Layer 5 of a small transformer language model trained on English Wikipedia (16 layers, counted from 0, width 96).
A neuron's activation on a vector x is ReLU(weights . x + bias), where the dot is the dot product.

Input weights of the MLP neurons that the questions are about. A number n stands for (n - 500) times 0.0026.
n5 (bias -0.013): 522 688 488 725 558 503 335 598 365 594 316 497 427 531 511 602 558 602 457 474 473 680 525 497 436 551 550 411 515 433 553 583 574 352 402 382 528 451 572 581 460 508 503 433 537 522 510 456 525 397 386 490 602 471 500 413 488 437 476 564 521 458 272 504 358 492 420 623 557 397 454 271 546 546 548 505 405 442 439 687 579 550 567 449 503 376 598 474 508 561 596 505 413 558 470 596
n12 (bias -0.035): 527 527 557 568 480 543 494 489 524 477 446 670 463 553 423 435 433 529 461 542 442 535 460 455 517 462 442 436 504 472 461 464 369 413 504 524 574 462 695 554 582 419 442 471 477 526 472 561 438 571 638 569 504 586 580 567 504 508 608 446 454 541 479 475 341 619 450 489 329 588 470 508 507 483 569 556 467 626 552 412 504 477 484 510 519 486 423 557 436 468 517 480 531 461 502 412
n18 (bias -0.046): 445 566 441 404 484 448 517 575 443 429 469 452 544 430 555 577 457 500 532 460 429 549 601 707 557 407 555 455 423 572 512 521 500 418 513 460 667 468 407 510 471 479 437 429 451 517 525 470 528 547 461 523 567 569 456 549 549 322 542 437 393 787 449 615 527 497 488 607 500 406 444 623 431 625 455 396 524 305 434 577 495 472 368 445 327 660 469 467 606 447 438 650 416 636 685 330
n41 (bias -0.061): 483 497 502 628 527 430 680 291 573 437 500 490 543 488 565 510 427 505 492 512 566 414 490 543 632 475 490 615 526 213 559 415 455 500 470 564 697 457 497 553 467 506 484 429 447 468 546 377 456 716 546 466 552 594 505 383 406 462 409 432 434 531 437 548 720 474 607 487 331 500 706 630 507 503 569 325 443 554 426 451 479 390 391 498 512 563 733 495 473 473 529 516 464 367 549 404
n81 (bias -0.055): 399 569 523 442 462 553 617 322 452 380 294 610 520 500 505 677 513 293 452 448 572 540 495 545 546 490 447 502 522 619 576 588 587 476 601 414 483 553 484 365 490 482 462 462 468 472 559 510 488 576 507 643 583 352 420 455 481 467 420 432 453 695 554 513 567 488 548 519 571 467 571 458 444 470 430 251 528 529 489 447 454 598 495 489 281 552 635 473 658 514 495 408 505 530 586 444
n108 (bias -0.055): 529 617 558 365 537 617 370 567 492 615 521 609 525 578 420 568 553 577 574 523 405 436 474 519 537 435 454 436 472 597 443 468 478 458 498 539 413 514 543 531 476 468 425 529 402 555 451 568 400 535 516 519 439 551 520 483 484 582 559 536 511 576 384 576 559 534 528 517 546 459 515 525 518 504 448 508 574 600 436 429 412 510 476 472 652 383 475 526 410 369 467 510 471 455 480 549
n115 (bias -0.043): 547 492 561 673 544 453 449 580 427 472 487 303 407 493 521 430 443 558 577 552 518 526 533 482 359 558 607 573 600 415 500 579 423 421 487 557 523 507 623 660 519 476 571 445 554 550 291 571 603 401 468 559 560 564 483 387 600 466 516 401 518 450 383 542 641 437 382 555 539 455 495 482 534 398 428 476 522 459 406 366 485 435 574 590 436 610 639 500 539 358 297 640 672 354 535 450
n125 (bias -0.038): 543 360 410 492 508 546 602 412 625 527 487 646 475 404 559 611 417 517 564 396 523 584 581 477 529 583 488 399 444 558 465 580 362 454 446 665 303 475 688 639 404 624 596 527 381 489 519 498 554 623 517 495 378 481 598 444 593 536 638 495 600 608 528 480 466 448 415 456 555 454 455 555 554 520 524 576 495 220 332 507 502 338 402 487 385 488 549 527 419 540 457 492 502 562 558 471
n178 (bias -0.020): 600 369 342 460 498 462 459 485 602 511 459 605 535 452 529 575 488 577 538 520 558 544 553 465 525 487 454 372 494 606 573 605 424 485 436 529 433 422 551 557 500 443 471 345 546 493 562 579 404 593 517 547 399 395 483 456 496 457 538 480 522 561 437 567 588 419 456 359 479 538 483 544 571 556 450 523 567 544 437 608 596 559 529 476 500 462 464 567 323 612 485 522 480 427 728 492
n186 (bias -0.036): 503 531 448 488 462 582 350 478 485 480 463 343 503 630 599 420 437 417 508 361 612 655 424 555 563 329 362 590 575 610 543 743 301 439 529 384 325 396 570 535 494 380 350 605 552 364 459 494 576 485 495 525 596 495 467 555 554 462 473 527 656 377 727 461 609 618 393 616 585 348 433 423 529 650 671 452 505 451 423 511 514 500 597 517 625 503 372 528 451 679 583 415 565 547 462 444
n189 (bias -0.049): 475 589 579 491 436 498 307 478 453 455 554 541 576 393 496 416 522 630 580 487 459 481 443 460 570 504 443 488 490 465 498 379 476 401 607 538 467 504 446 608 520 498 403 565 557 502 520 645 580 564 522 442 543 580 391 526 552 567 522 443 571 486 498 421 446 590 500 630 521 466 475 464 484 550 520 384 319 460 480 524 492 549 399 584 594 398 494 345 418 488 550 453 496 513 381 547
n199 (bias -0.010): 544 529 475 502 494 462 418 473 448 593 470 510 516 462 401 574 677 370 529 538 467 434 432 462 539 498 433 502 575 438 583 374 339 456 502 590 588 444 460 552 469 436 500 484 432 556 466 512 564 599 525 443 531 654 389 525 428 602 512 511 535 481 583 418 414 628 523 560 517 441 634 480 433 543 527 465 504 581 538 515 432 532 498 517 517 536 411 461 458 509 472 541 425 510 441 575
n204 (bias -0.015): 476 408 474 464 407 443 429 403 360 696 409 493 571 613 464 508 459 325 403 486 521 540 507 603 551 550 530 476 494 592 568 406 464 412 507 487 566 480 512 444 590 430 473 550 393 475 594 618 402 536 496 480 318 545 477 549 551 559 429 450 504 655 597 557 424 565 592 603 595 446 504 560 411 493 476 463 425 564 493 532 433 507 580 538 517 382 525 469 610 544 516 530 595 394 549 548
n207 (bias -0.011): 479 443 543 440 486 509 593 554 507 471 493 570 399 465 493 471 504 605 467 441 390 695 500 538 618 371 427 518 572 447 548 589 534 440 593 560 520 464 617 466 537 565 560 474 534 445 517 504 377 493 398 544 592 597 369 374 464 485 606 485 367 558 451 410 389 454 532 517 605 650 625 531 473 482 461 402 529 483 373 439 544 612 422 473 568 490 484 467 498 379 397 450 674 477 528 465
n214 (bias -0.075): 506 538 510 424 514 374 506 516 553 525 488 560 474 541 529 496 422 608 508 475 525 445 450 481 478 490 494 505 469 518 529 459 476 487 587 420 522 527 533 566 564 487 467 512 434 505 448 521 469 535 567 523 435 471 503 549 462 549 456 524 401 552 552 472 547 571 519 523 447 503 529 489 539 487 597 517 472 473 504 532 463 523 453 467 544 473 523 489 501 559 473 493 461 501 508 402
n220 (bias -0.005): 600 614 494 470 481 373 503 373 430 454 537 543 600 634 535 643 591 225 415 457 715 368 506 453 514 551 593 448 624 451 529 724 532 500 275 416 778 542 453 585 432 542 297 595 456 407 482 503 521 421 568 565 497 546 370 620 301 486 439 500 296 550 581 524 413 727 380 560 586 500 448 488 721 407 397 611 480 490 638 455 631 453 333 473 337 486 478 411 588 588 519 535 511 513 599 439
n254 (bias -0.027): 592 766 450 572 614 418 449 568 394 423 383 451 518 524 503 412 465 583 312 481 326 382 523 426 613 457 407 635 543 411 459 454 554 666 617 492 472 519 581 450 352 361 462 512 542 484 517 577 569 420 445 500 515 514 537 462 458 466 416 436 492 564 635 534 395 656 428 414 749 497 500 487 510 490 445 318 463 522 497 566 528 429 588 567 466 505 641 626 406 466 563 503 675 476 482 431
n258 (bias -0.073): 518 462 467 502 524 512 455 556 551 453 482 437 565 477 556 478 501 536 523 427 343 497 497 465 604 410 516 485 445 582 528 586 512 503 444 498 413 558 502 620 440 484 422 558 453 492 513 511 549 441 483 536 529 436 590 492 571 553 567 478 590 568 490 457 604 386 471 522 500 490 487 381 531 561 537 448 422 433 473 535 437 498 558 562 523 462 534 605 537 480 455 442 503 451 551 506
n276 (bias -0.060): 448 481 503 587 497 464 488 566 395 414 514 454 549 386 514 551 391 508 473 445 682 536 551 464 568 722 550 465 603 593 556 545 456 439 239 587 532 444 442 423 280 603 463 451 593 500 492 538 505 583 529 549 533 518 523 422 601 311 559 518 584 617 470 613 675 588 623 508 461 444 446 361 449 500 453 523 329 331 309 675 524 341 480 617 447 435 595 435 527 663 486 553 507 339 466 449
n279 (bias -0.055): 487 477 696 522 466 464 548 468 414 492 440 510 423 474 521 568 566 554 496 580 541 560 449 498 630 389 434 465 478 627 583 449 385 442 530 424 541 520 546 504 586 539 432 433 529 352 548 572 492 426 429 518 537 538 366 454 433 575 601 521 410 614 601 439 453 661 508 444 498 464 386 519 475 436 500 450 554 513 507 468 405 648 491 468 611 544 523 473 498 492 446 483 464 517 492 575
n287 (bias -0.036): 500 516 507 422 544 475 484 457 519 464 473 570 500 511 523 490 520 547 537 570 425 541 464 457 477 571 615 471 539 549 455 570 524 512 464 410 523 584 516 493 497 476 432 468 458 522 566 525 496 510 538 499 449 522 459 430 427 509 490 511 472 590 473 517 487 524 481 533 445 473 435 495 524 568 520 548 434 488 428 548 468 562 485 490 487 493 556 563 420 479 431 558 463 495 553 470
n304 (bias -0.048): 476 391 518 500 580 503 481 576 529 538 613 516 494 573 484 553 565 473 531 525 400 540 531 476 458 490 539 476 526 561 433 528 486 441 422 401 473 553 546 558 507 605 409 377 513 526 535 554 524 445 479 527 475 487 594 497 517 495 528 515 571 502 505 523 417 538 466 500 409 384 453 462 543 506 562 553 485 545 472 556 452 505 419 555 552 485 415 497 494 391 439 553 477 487 514 537
n373 (bias -0.067): 509 508 459 583 477 457 551 493 518 547 550 474 522 485 510 490 461 463 514 607 568 428 483 504 460 522 482 529 466 485 515 456 501 509 551 517 576 402 537 578 485 501 494 460 488 561 549 480 482 546 593 491 598 525 457 474 469 408 489 475 465 581 459 460 421 491 481 536 453 523 522 581 467 436 555 482 447 542 564 477 472 476 407 454 474 542 523 493 527 495 519 504 499 537 491 466
n375 (bias 0.016): 465 550 505 401 266 546 516 520 357 330 345 550 377 525 732 478 572 579 488 456 660 491 620 645 431 481 552 647 619 630 347 571 458 578 369 514 396 529 462 491 401 606 602 401 533 645 431 621 456 543 483 476 394 583 392 503 577 510 327 286 515 381 554 415 574 726 463 639 369 436 488 314 553 536 575 587 536 385 523 424 372 425 448 495 559 538 524 450 641 391 425 604 446 567 471 658
n377 (bias -0.024): 454 323 441 515 348 536 449 497 580 461 415 349 629 428 456 627 361 413 597 451 408 403 612 385 367 540 555 605 479 570 483 508 392 531 663 655 641 500 591 421 526 593 294 490 572 366 541 437 496 464 972 500 636 381 544 315 602 374 681 453 299 534 390 297 397 325 603 510 453 489 535 621 657 447 714 530 604 469 588 656 455 536 698 686 605 395 332 348 511 553 396 548 600 402 569 483

Each question shows a token from some text and the vector x that enters the MLP there. A number n stands for (n - 500) times 0.0063.

" in": 503 515 541 618 489 789 551 394 242 629 598 678 575 619 646 645 317 712 742 512 754 441 425 291 293 468 442 581 641 426 455 504 634 665 399 492 612 641 435 642 624 499 400 382 592 686 489 374 467 535 238 336 523 356 675 642 510 458 482 554 693 621 714 565 276 396 433 517 343 531 487 301 121 473 546 464 661 249 691 598 542 435 569 387 640 670 367 306 308 619 238 251 496 231 398 430
Which neuron lights up most? n276

"h": 462 271 654 498 528 603 572 332 382 666 473 658 631 703 619 572 497 738 833 595 628 520 333 338 406 407 525 656 447 341 460 559 670 687 447 476 560 562 338 527 622 474 518 456 422 656 325 272 407 523 197 368 543 456 542 750 529 372 425 670 646 604 782 455 155 423 550 517 597 560 565 330 182 471 431 414 619 280 890 551 583 474 538 448 712 593 434 443 297 508 185 288 403 340 480 479
Which neuron lights up most? n199

",": 493 416 631 559 554 777 512 325 255 505 517 712 580 640 680 633 358 673 815 527 645 548 531 312 378 480 638 598 486 340 513 583 629 673 366 462 530 550 331 565 625 542 462 480 508 666 337 287 336 601 251 313 528 414 706 751 567 318 566 518 663 677 714 522 314 422 350 520 567 623 345 270 293 413 461 450 601 259 746 630 586 417 451 367 570 699 447 439 324 543 224 299 458 169 558 420
Which three neurons fire most, strongest first? n125, n276, n220

" th": 481 281 555 523 511 568 550 264 326 582 537 697 616 672 613 516 409 730 741 621 685 388 347 305 402 453 497 465 483 438 507 607 759 738 434 560 551 547 428 549 683 593 442 462 568 644 344 202 462 552 257 329 550 430 605 765 533 494 380 585 775 658 724 540 298 376 397 403 560 610 450 380 286 517 457 400 714 244 656 500 594 488 567 394 671 692 413 348 338 488 251 219 405 242 655 448
The most active neuron and its activation: n178, at about 0.94

" O": 395 510 676 385 590 664 485 359 280 551 653 707 604 729 611 557 314 770 755 584 614 421 486 368 416 420 583 522 648 312 425 658 664 720 432 437 507 625 391 482 654 444 333 425 472 625 323 276 381 596 328 314 491 469 605 662 387 445 414 452 650 595 753 527 194 270 448 545 412 626 471 352 153 630 529 438 689 315 818 663 477 495 674 458 726 600 474 342 330 486 273 315 487 349 618 342
Which neuron lights up most? n287

"ing": 422 311 641 576 479 608 429 478 204 591 500 645 451 740 571 679 322 768 682 503 678 345 475 360 375 481 393 606 542 379 451 610 659 798 447 513 572 607 334 632 582 505 419 528 486 663 540 234 399 606 268 405 545 469 641 707 493 251 524 459 816 608 721 569 215 389 492 427 531 606 423 338 209 506 457 457 685 173 708 543 477 417 568 389 652 571 544 351 455 565 218 305 533 200 577 523
The most active neuron and its activation: n276, at about 1.1

"and": 467 357 696 457 587 699 490 382 352 616 500 659 553 663 598 532 254 693 785 514 614 490 508 356 363 285 468 687 607 382 494 557 625 656 564 446 519 496 380 510 633 458 477 531 485 649 423 179 420 535 195 415 573 354 650 746 469 405 436 637 745 629 668 455 185 325 415 570 465 627 638 400 319 322 459 445 693 244 836 593 503 387 653 492 763 604 381 382 336 517 130 433 474 288 553 499
Which neuron lights up most? n207

".": 466 330 662 571 418 756 509 339 345 514 471 694 544 667 653 612 361 751 774 574 700 509 489 350 430 339 684 566 549 304 424 743 593 662 369 534 526 612 403 612 566 546 407 328 420 629 429 194 385 592 275 280 538 458 732 713 522 419 476 403 675 624 648 537 233 336 512 505 506 603 371 411 352 379 550 319 673 276 737 683 670 489 489 402 585 613 479 424 311 515 202 299 567 197 490 514
The most active neuron and its activation: n125, at about 1.5

" at": 522 407 613 534 502 657 514 351 325 655 577 526 630 606 539 611 239 734 844 578 709 532 525 317 316 382 545 510 656 461 467 507 662 671 408 476 540 635 541 486 702 459 434 348 651 673 449 226 370 551 310 343 530 455 719 671 482 471 450 531 708 621 725 497 212 395 425 435 417 604 586 333 122 385 452 467 672 288 704 543 567 367 586 323 661 691 539 427 347 502 222 345 542 226 417 453
Which neuron lights up most? n115

" o": 490 449 567 482 530 666 504 357 252 471 566 642 602 732 680 590 320 811 687 688 736 316 429 279 342 428 586 462 643 326 488 685 699 724 425 488 620 664 372 489 562 381 348 423 430 615 497 284 479 613 339 387 441 430 668 642 448 442 380 466 697 651 688 519 210 446 411 446 543 634 450 392 100 526 517 431 619 296 675 599 417 582 586 408 698 784 628 338 280 524 239 361 402 347 539 414
Which neuron lights up most? n287

"t": 502 434 635 443 564 574 474 361 395 598 601 623 571 770 509 491 346 722 748 542 675 523 456 335 295 378 558 749 527 462 438 755 612 711 281 503 554 587 332 473 673 511 486 417 462 653 417 226 343 501 186 428 540 467 608 721 544 357 355 619 754 661 817 490 256 275 409 502 534 546 574 287 242 480 554 432 630 247 762 527 540 418 552 342 632 643 487 352 381 630 258 366 508 266 602 451
Which neuron lights up most? n186

" H": 421 368 668 489 453 675 540 380 289 512 548 727 568 697 617 583 411 688 848 455 651 472 405 340 421 387 493 579 340 263 465 637 659 697 431 487 533 570 391 448 640 476 391 486 576 647 356 321 362 605 196 372 503 457 648 759 376 407 479 409 684 679 762 491 243 380 505 533 560 552 607 342 128 495 456 386 645 371 826 567 547 547 579 433 854 622 467 385 377 481 196 318 430 330 564 477
The most active neuron and its activation: n207, at about 0.81

":": 450 478 684 583 586 609 501 369 237 536 586 617 640 661 646 600 305 637 828 555 611 496 406 295 436 489 516 562 575 418 451 556 596 752 387 500 582 578 280 583 620 586 400 353 387 701 474 212 429 593 171 279 535 473 616 718 641 357 518 466 611 682 622 479 226 427 467 509 498 612 486 380 315 411 416 383 609 237 875 657 601 516 524 295 639 760 460 402 308 526 205 281 480 292 537 458
Which three neurons fire most, strongest first? n18, n373, n220

" M": 481 457 636 465 534 667 488 398 325 606 619 699 610 698 652 594 284 710 802 491 684 389 480 392 379 467 535 561 469 305 464 723 608 736 369 522 559 502 362 431 562 441 330 401 566 697 383 224 291 570 267 260 597 507 706 721 379 436 494 487 634 669 664 500 234 387 499 525 480 582 524 317 224 440 418 355 640 340 874 605 539 485 701 438 781 538 379 382 345 505 169 339 616 394 510 411
Which neuron lights up most? n108

"|": 562 512 646 613 444 646 540 446 203 491 603 650 551 755 580 688 351 697 751 545 619 363 426 397 461 328 514 492 685 243 419 725 764 657 499 449 612 568 314 446 630 387 454 408 519 697 508 341 389 495 247 308 505 362 704 715 456 401 515 563 632 674 571 551 339 407 432 475 360 628 574 396 236 352 562 420 630 268 757 528 473 591 587 323 713 614 546 369 276 554 190 269 512 172 517 510
The most active neuron and its activation: n41, at about 0.87

"av": 583 390 614 391 565 659 440 246 340 556 580 703 446 640 601 646 347 678 833 485 713 480 466 379 396 394 496 644 555 302 522 656 608 702 415 568 538 632 451 384 594 405 415 424 500 591 484 277 363 538 154 442 593 485 714 772 546 368 448 619 610 552 739 535 335 322 606 511 632 570 461 342 285 409 473 469 526 251 808 591 473 361 712 404 734 655 424 424 240 528 121 321 455 299 507 449
Which neuron lights up most? n186

"'s": 497 342 547 492 405 695 390 325 276 545 536 641 620 650 604 617 428 754 829 559 679 366 511 349 437 478 408 597 540 280 518 578 664 635 499 491 677 680 358 601 561 411 507 378 600 677 539 308 453 562 208 295 539 406 717 716 428 340 506 449 628 635 654 434 235 524 452 350 602 624 507 428 178 430 509 512 647 300 753 573 434 533 470 309 667 606 571 363 326 569 171 204 575 271 542 560
Which neuron lights up most? n279

"k": 438 426 619 448 452 643 547 372 353 612 490 543 661 734 604 567 327 728 814 423 562 483 461 393 413 331 465 574 558 321 431 639 688 809 426 539 592 604 432 513 606 445 424 525 353 641 415 231 411 567 261 381 563 392 670 710 578 349 460 512 805 633 726 407 228 280 436 572 534 539 484 297 285 371 441 417 648 300 819 554 490 404 621 424 754 675 437 372 430 498 165 370 552 228 553 639
The most active neuron and its activation: n258, at about 1.3

"oh": 480 345 660 492 530 630 495 379 355 659 510 704 570 688 582 603 370 723 865 554 646 385 376 361 413 359 619 560 518 264 527 612 740 638 473 411 652 516 347 537 632 453 538 485 421 556 399 413 416 560 143 376 555 463 644 723 497 472 508 467 645 466 814 398 188 340 482 540 460 587 526 366 218 450 518 415 612 324 828 578 481 442 556 452 686 670 511 482 289 492 111 293 388 304 551 568
The most active neuron and its activation: n199, at about 0.52

"er": 457 419 658 542 542 617 460 392 323 670 420 677 583 704 556 620 271 801 746 496 693 469 410 323 342 444 569 658 512 335 447 563 638 670 393 390 497 639 383 501 649 450 468 506 543 601 377 352 502 483 88 332 614 536 631 712 467 357 433 704 703 589 694 524 171 333 497 555 500 694 491 446 366 476 443 436 607 300 927 543 541 349 538 452 655 666 369 383 387 519 177 304 449 277 536 394
Which three neurons fire most, strongest first? n5, n214, n304

" P": 403 477 720 523 459 618 488 401 357 645 574 655 615 685 612 597 318 738 788 627 626 433 495 399 328 456 449 542 503 258 478 689 699 828 277 570 582 593 397 481 551 380 390 466 520 651 413 229 396 544 319 352 493 456 749 707 415 315 549 461 672 527 682 596 227 310 350 568 328 602 531 307 199 442 493 418 696 360 845 561 483 538 614 392 741 547 403 400 366 499 251 289 548 350 581 395
The most active neuron and its activation: n12, at about 0.63

"on": 504 485 768 473 500 760 443 403 266 709 513 636 608 659 564 677 367 770 830 499 648 389 507 361 358 451 573 556 558 394 411 599 611 717 427 490 617 571 434 501 645 460 418 523 442 559 399 345 473 606 205 363 573 307 729 637 575 373 470 570 724 512 728 479 259 332 428 420 402 630 526 400 251 405 500 425 647 165 762 531 500 342 570 410 650 706 434 430 323 496 157 307 449 318 586 393
Which neuron lights up most? n125